Layer 5 of a small transformer language model trained on English Wikipedia (13 layers, counted from 0, width 128).
Take only the direct path to the model's output, skipping the later layers: a vector added to the residual stream pushes a token's score in proportion to its dot product with that token's output vector.

Output vectors of the tokens that the questions are about. A number n stands for (n - 128) times 0.01.
"ol": 118, 169, 99, 110, 138, 123, 99, 111, 170, 120, 130, 124, 147, 136, 140, 159, 106, 119, 145, 141, 98, 126, 111, 91, 119, 115, 113, 103, 119, 103, 112, 99, 145, 135, 85, 153, 156, 146, 132, 133, 152, 95, 158, 72, 114, 115, 133, 53, 133, 123, 124, 136, 151, 162, 147, 169, 127, 166, 88, 154, 93, 181, 129, 153, 74, 105, 166, 110, 114, 115, 132, 126, 141, 144, 159, 93, 183, 136, 130, 131, 127, 136, 130, 119, 149, 83, 125, 102, 126, 125, 120, 109, 125, 110, 160, 142, 135, 138, 88, 121, 104, 163, 120, 139, 121, 122, 86, 164, 137, 158, 135, 140, 196, 147, 159, 124, 136, 124, 145, 95, 102, 164, 128, 126, 129, 133, 76, 161
" colle": 119, 132, 149, 138, 157, 157, 104, 142, 107, 143, 176, 113, 179, 132, 158, 112, 86, 140, 92, 92, 173, 114, 116, 136, 138, 149, 69, 74, 146, 57, 103, 152, 120, 138, 159, 98, 150, 128, 152, 138, 184, 95, 135, 130, 104, 153, 70, 170, 85, 85, 116, 107, 81, 105, 122, 121, 161, 167, 168, 137, 162, 87, 175, 111, 120, 96, 173, 129, 168, 34, 163, 117, 101, 123, 51, 151, 80, 73, 173, 113, 158, 130, 197, 96, 142, 131, 115, 139, 195, 105, 143, 162, 123, 101, 169, 116, 145, 181, 124, 185, 113, 100, 98, 232, 90, 126, 144, 127, 94, 158, 122, 96, 140, 150, 106, 140, 114, 132, 111, 131, 102, 215, 130, 113, 115, 142, 99, 55
"ise": 96, 109, 96, 125, 141, 150, 53, 68, 147, 98, 106, 96, 141, 107, 143, 149, 89, 181, 161, 94, 186, 187, 172, 120, 130, 126, 154, 98, 89, 108, 146, 46, 120, 155, 163, 140, 156, 117, 164, 126, 89, 122, 177, 88, 165, 128, 159, 224, 149, 184, 140, 126, 96, 93, 143, 105, 130, 152, 117, 121, 117, 132, 159, 100, 84, 144, 122, 103, 174, 47, 131, 120, 112, 158, 169, 147, 124, 90, 155, 104, 146, 165, 131, 17, 134, 127, 124, 113, 128, 133, 82, 152, 112, 155, 147, 137, 151, 125, 86, 175, 128, 124, 91, 116, 105, 82, 144, 190, 153, 130, 70, 145, 124, 161, 108, 136, 134, 139, 122, 77, 188, 213, 140, 179, 166, 50, 81, 94
"wn": 160, 55, 150, 171, 172, 173, 112, 71, 164, 140, 111, 149, 173, 133, 200, 174, 110, 119, 111, 116, 121, 121, 157, 70, 151, 108, 43, 118, 165, 153, 169, 96, 176, 158, 149, 107, 126, 161, 115, 138, 130, 108, 181, 119, 74, 109, 117, 158, 106, 147, 161, 114, 8, 115, 157, 184, 95, 80, 102, 109, 132, 142, 135, 46, 82, 111, 130, 120, 158, 114, 115, 98, 67, 129, 124, 130, 121, 62, 168, 139, 152, 137, 143, 78, 228, 153, 140, 176, 122, 114, 144, 204, 131, 149, 133, 141, 168, 211, 114, 142, 160, 97, 171, 190, 64, 111, 81, 146, 138, 108, 119, 80, 115, 131, 102, 144, 155, 96, 90, 117, 113, 187, 55, 137, 181, 98, 45, 115
"atures": 150, 132, 142, 172, 135, 130, 127, 201, 98, 122, 162, 2, 193, 103, 204, 84, 90, 147, 78, 115, 135, 156, 89, 133, 143, 109, 136, 118, 120, 160, 166, 198, 91, 122, 153, 97, 170, 100, 142, 144, 186, 108, 173, 142, 134, 176, 141, 197, 71, 123, 119, 94, 110, 103, 129, 181, 65, 141, 121, 131, 126, 68, 150, 30, 170, 122, 153, 108, 204, 101, 122, 140, 170, 116, 153, 123, 102, 66, 80, 70, 208, 107, 130, 53, 176, 175, 191, 91, 123, 90, 108, 136, 152, 117, 118, 110, 147, 171, 129, 187, 128, 139, 127, 157, 96, 105, 140, 110, 157, 123, 175, 29, 148, 208, 168, 183, 83, 128, 89, 89, 119, 151, 131, 93, 109, 122, 51, 23
"achment": 157, 96, 162, 132, 214, 172, 90, 126, 101, 119, 133, 81, 179, 66, 149, 113, 105, 109, 105, 95, 169, 157, 158, 99, 144, 207, 99, 74, 123, 114, 140, 108, 208, 147, 121, 80, 171, 140, 136, 178, 153, 193, 132, 146, 83, 202, 131, 152, 53, 136, 120, 114, 116, 132, 163, 122, 147, 164, 177, 200, 105, 99, 108, 98, 138, 132, 103, 108, 154, 63, 99, 114, 133, 131, 105, 170, 126, 99, 171, 170, 185, 163, 147, 83, 157, 168, 153, 164, 84, 118, 74, 134, 143, 96, 169, 115, 142, 168, 108, 119, 171, 82, 54, 102, 79, 42, 103, 92, 144, 134, 124, 65, 95, 173, 138, 182, 81, 155, 118, 146, 117, 175, 91, 120, 155, 79, 46, 94
"nd": 199, 97, 194, 159, 112, 118, 136, 68, 138, 109, 138, 106, 82, 158, 134, 79, 181, 176, 144, 140, 162, 104, 145, 91, 132, 121, 102, 117, 94, 92, 147, 110, 118, 139, 175, 80, 128, 156, 114, 154, 173, 130, 132, 175, 95, 132, 136, 116, 123, 117, 158, 132, 101, 158, 162, 189, 148, 106, 132, 139, 151, 77, 137, 104, 98, 164, 181, 126, 143, 71, 102, 57, 120, 98, 74, 193, 104, 105, 93, 166, 163, 140, 119, 195, 121, 196, 218, 125, 177, 80, 131, 125, 104, 94, 105, 125, 82, 146, 186, 149, 108, 113, 59, 145, 62, 86, 154, 127, 121, 144, 91, 141, 112, 86, 186, 143, 181, 134, 84, 105, 71, 165, 84, 126, 152, 139, 64, 153

Each question shows what one neuron of this layer's MLP adds at an activation of 1. A number n stands for (n - 128) times 0.0056.

n232: 122, 114, 115, 180, 166, 146, 131, 122, 142, 98, 114, 126, 109, 147, 108, 136, 113, 127, 149, 137, 108, 96, 132, 135, 166, 146, 132, 127, 110, 156, 130, 144, 130, 131, 131, 111, 115, 127, 101, 133, 132, 151, 119, 122, 99, 119, 116, 159, 121, 106, 139, 98, 125, 133, 146, 160, 123, 127, 139, 123, 143, 111, 92, 115, 140, 128, 122, 115, 142, 124, 95, 143, 150, 157, 154, 128, 120, 144, 114, 118, 117, 116, 130, 147, 109, 121, 142, 86, 114, 130, 138, 141, 144, 98, 103, 134, 78, 156, 117, 96, 137, 121, 156, 149, 146, 112, 112, 106, 95, 129, 102, 126, 146, 99, 151, 142, 155, 166, 143, 147, 83, 131, 132, 93, 180, 119, 123, 97
Pushed down most: "ise"

n257: 109, 147, 144, 130, 124, 83, 142, 103, 143, 100, 138, 67, 159, 119, 113, 124, 123, 143, 98, 127, 115, 101, 122, 83, 152, 158, 134, 135, 152, 105, 142, 116, 139, 137, 180, 148, 117, 118, 135, 156, 153, 138, 131, 111, 149, 112, 103, 95, 146, 149, 136, 121, 144, 106, 117, 121, 124, 133, 147, 118, 77, 140, 151, 154, 128, 114, 106, 141, 102, 153, 120, 118, 110, 90, 116, 154, 140, 152, 63, 129, 147, 122, 129, 120, 123, 143, 73, 150, 158, 125, 115, 133, 111, 190, 104, 175, 125, 124, 120, 147, 95, 146, 149, 137, 132, 144, 145, 170, 132, 174, 134, 112, 102, 157, 105, 124, 109, 101, 137, 139, 110, 121, 122, 175, 132, 126, 83, 137
Which of these tokens does it push up most? "ol"

n434: 81, 148, 130, 107, 130, 102, 151, 123, 128, 87, 157, 134, 216, 116, 102, 155, 151, 120, 89, 79, 154, 151, 184, 122, 142, 182, 110, 153, 121, 119, 145, 88, 113, 167, 113, 128, 155, 98, 134, 152, 161, 83, 128, 128, 112, 178, 147, 145, 101, 180, 131, 144, 69, 92, 66, 115, 183, 123, 183, 141, 109, 116, 151, 122, 171, 101, 103, 135, 105, 143, 170, 112, 117, 170, 148, 118, 154, 150, 105, 137, 154, 154, 163, 164, 123, 192, 156, 133, 134, 159, 114, 148, 149, 127, 111, 112, 69, 133, 160, 165, 132, 180, 159, 105, 58, 115, 120, 88, 132, 118, 31, 138, 110, 105, 68, 147, 96, 98, 108, 107, 90, 140, 145, 49, 154, 109, 137, 136
Which of these tokens does it push up most? "achment"

n397: 122, 137, 108, 125, 133, 134, 147, 139, 120, 113, 117, 134, 133, 129, 109, 143, 140, 129, 139, 123, 147, 112, 137, 134, 137, 130, 108, 107, 124, 136, 108, 101, 128, 133, 159, 116, 112, 127, 151, 156, 137, 144, 156, 137, 106, 112, 130, 143, 128, 150, 119, 129, 156, 116, 139, 108, 107, 114, 121, 134, 146, 130, 101, 127, 140, 130, 113, 126, 124, 119, 116, 100, 119, 110, 137, 143, 117, 132, 120, 126, 130, 147, 117, 119, 126, 116, 150, 139, 119, 149, 118, 119, 120, 137, 111, 122, 122, 115, 115, 115, 120, 143, 129, 112, 150, 134, 131, 132, 107, 121, 151, 141, 106, 118, 143, 115, 136, 122, 106, 140, 116, 135, 141, 135, 135, 112, 136, 155
Which three tokens does it push up most, strongest first? "ise", "nd", "achment"

n490: 168, 158, 124, 130, 133, 165, 150, 148, 110, 137, 116, 124, 125, 131, 129, 133, 133, 124, 142, 130, 135, 94, 166, 154, 114, 130, 130, 136, 92, 119, 112, 138, 91, 137, 129, 105, 105, 100, 106, 97, 125, 145, 102, 111, 112, 128, 135, 147, 116, 99, 126, 140, 143, 123, 113, 133, 150, 172, 106, 170, 112, 127, 136, 129, 115, 120, 129, 83, 156, 148, 110, 117, 107, 123, 152, 118, 161, 124, 124, 148, 116, 149, 133, 161, 135, 123, 80, 131, 137, 144, 112, 132, 130, 134, 131, 151, 128, 144, 145, 108, 129, 127, 138, 109, 140, 119, 100, 141, 120, 146, 131, 177, 117, 128, 137, 128, 116, 125, 120, 95, 141, 109, 120, 122, 120, 165, 117, 112
Pushed down most: "wn"

n373: 109, 145, 151, 164, 91, 114, 162, 141, 152, 170, 114, 102, 157, 122, 120, 140, 95, 129, 141, 121, 126, 96, 139, 86, 168, 114, 147, 134, 133, 96, 155, 163, 115, 137, 150, 178, 93, 128, 146, 139, 118, 127, 101, 140, 150, 141, 107, 131, 143, 139, 98, 115, 116, 132, 131, 131, 105, 147, 151, 162, 87, 100, 126, 140, 122, 101, 93, 109, 143, 130, 127, 128, 97, 107, 164, 102, 140, 120, 94, 141, 153, 123, 126, 136, 161, 124, 82, 145, 179, 137, 126, 174, 120, 138, 150, 136, 123, 142, 114, 133, 108, 154, 137, 130, 136, 93, 131, 116, 134, 144, 124, 115, 125, 150, 133, 77, 132, 123, 139, 125, 118, 129, 119, 134, 110, 108, 72, 124
Which of these tokens does it push up most? "atures"

n268: 127, 103, 133, 66, 225, 165, 135, 137, 104, 114, 141, 103, 128, 126, 123, 104, 115, 118, 100, 83, 127, 153, 130, 129, 139, 146, 130, 56, 159, 160, 128, 126, 99, 93, 90, 162, 130, 92, 100, 110, 139, 150, 105, 107, 88, 149, 111, 127, 132, 106, 107, 98, 135, 125, 93, 138, 165, 152, 117, 127, 124, 129, 136, 120, 134, 92, 151, 120, 141, 134, 125, 135, 98, 120, 116, 180, 129, 114, 104, 135, 129, 129, 150, 88, 127, 100, 92, 113, 128, 144, 135, 156, 138, 125, 152, 138, 124, 154, 111, 139, 146, 128, 124, 167, 116, 109, 155, 134, 111, 142, 174, 123, 125, 113, 147, 144, 90, 166, 125, 141, 140, 105, 120, 130, 112, 157, 149, 106
Which of these tokens does it push up most? " colle"

n230: 127, 167, 103, 86, 147, 117, 125, 118, 177, 146, 124, 155, 153, 172, 149, 166, 143, 112, 118, 106, 176, 68, 162, 106, 152, 134, 123, 152, 106, 110, 129, 127, 130, 148, 127, 90, 119, 87, 115, 112, 131, 128, 147, 117, 150, 110, 164, 108, 119, 126, 132, 110, 149, 92, 95, 135, 167, 115, 118, 124, 132, 140, 137, 120, 145, 129, 145, 162, 166, 134, 161, 142, 151, 183, 77, 81, 161, 129, 121, 134, 139, 171, 149, 79, 152, 127, 146, 108, 132, 154, 135, 140, 106, 116, 148, 128, 131, 114, 84, 130, 109, 131, 118, 101, 140, 125, 124, 172, 142, 122, 76, 125, 129, 128, 109, 129, 124, 134, 127, 95, 124, 136, 155, 88, 125, 129, 106, 121
Which three tokens does it push up most, strongest first? "ise", "ol", " colle"

n293: 114, 131, 106, 118, 125, 92, 104, 140, 114, 160, 103, 115, 146, 158, 142, 93, 154, 150, 152, 171, 136, 145, 115, 117, 137, 152, 137, 110, 148, 151, 107, 105, 100, 96, 146, 105, 134, 124, 127, 160, 106, 155, 98, 135, 97, 120, 108, 143, 131, 131, 138, 136, 103, 116, 108, 129, 162, 147, 90, 92, 120, 110, 90, 142, 133, 126, 98, 150, 152, 138, 98, 139, 128, 89, 148, 148, 168, 128, 134, 131, 125, 141, 142, 151, 110, 139, 108, 150, 92, 138, 171, 107, 171, 144, 174, 131, 140, 114, 107, 115, 133, 140, 136, 94, 135, 100, 123, 156, 122, 125, 77, 162, 147, 156, 111, 117, 141, 149, 144, 122, 106, 127, 126, 141, 167, 107, 114, 150
Which of these tokens does it push up most? "ise"

n195: 139, 124, 95, 131, 135, 121, 159, 115, 147, 136, 118, 145, 115, 149, 119, 119, 148, 122, 138, 113, 155, 107, 109, 151, 141, 113, 149, 115, 133, 123, 81, 150, 147, 160, 154, 123, 119, 104, 133, 134, 157, 129, 108, 133, 141, 145, 96, 120, 166, 91, 111, 103, 90, 132, 118, 137, 127, 118, 119, 144, 134, 119, 99, 158, 133, 98, 136, 161, 122, 141, 127, 110, 117, 109, 132, 126, 130, 123, 160, 124, 144, 138, 148, 110, 123, 145, 106, 134, 133, 87, 113, 151, 138, 96, 117, 176, 118, 121, 113, 117, 147, 120, 120, 115, 81, 101, 148, 126, 148, 132, 109, 117, 136, 148, 127, 129, 133, 88, 139, 145, 126, 143, 130, 144, 96, 137, 110, 132
Which of these tokens does it push up most? " colle"

n448: 128, 119, 146, 162, 140, 132, 139, 126, 116, 146, 122, 138, 126, 132, 125, 90, 158, 136, 131, 101, 131, 129, 148, 142, 143, 133, 140, 128, 158, 147, 106, 145, 112, 140, 118, 116, 150, 117, 146, 133, 125, 122, 112, 130, 110, 130, 155, 138, 135, 119, 112, 118, 115, 155, 133, 121, 120, 117, 143, 102, 144, 162, 119, 137, 124, 117, 165, 121, 150, 156, 127, 120, 128, 133, 125, 110, 150, 122, 99, 116, 132, 118, 117, 111, 159, 102, 160, 115, 125, 102, 109, 116, 124, 132, 109, 136, 131, 131, 133, 117, 125, 100, 131, 136, 129, 143, 112, 105, 135, 153, 102, 148, 125, 106, 141, 128, 135, 127, 136, 154, 109, 154, 119, 144, 122, 96, 113, 111
Which of these tokens does it push up most? "nd"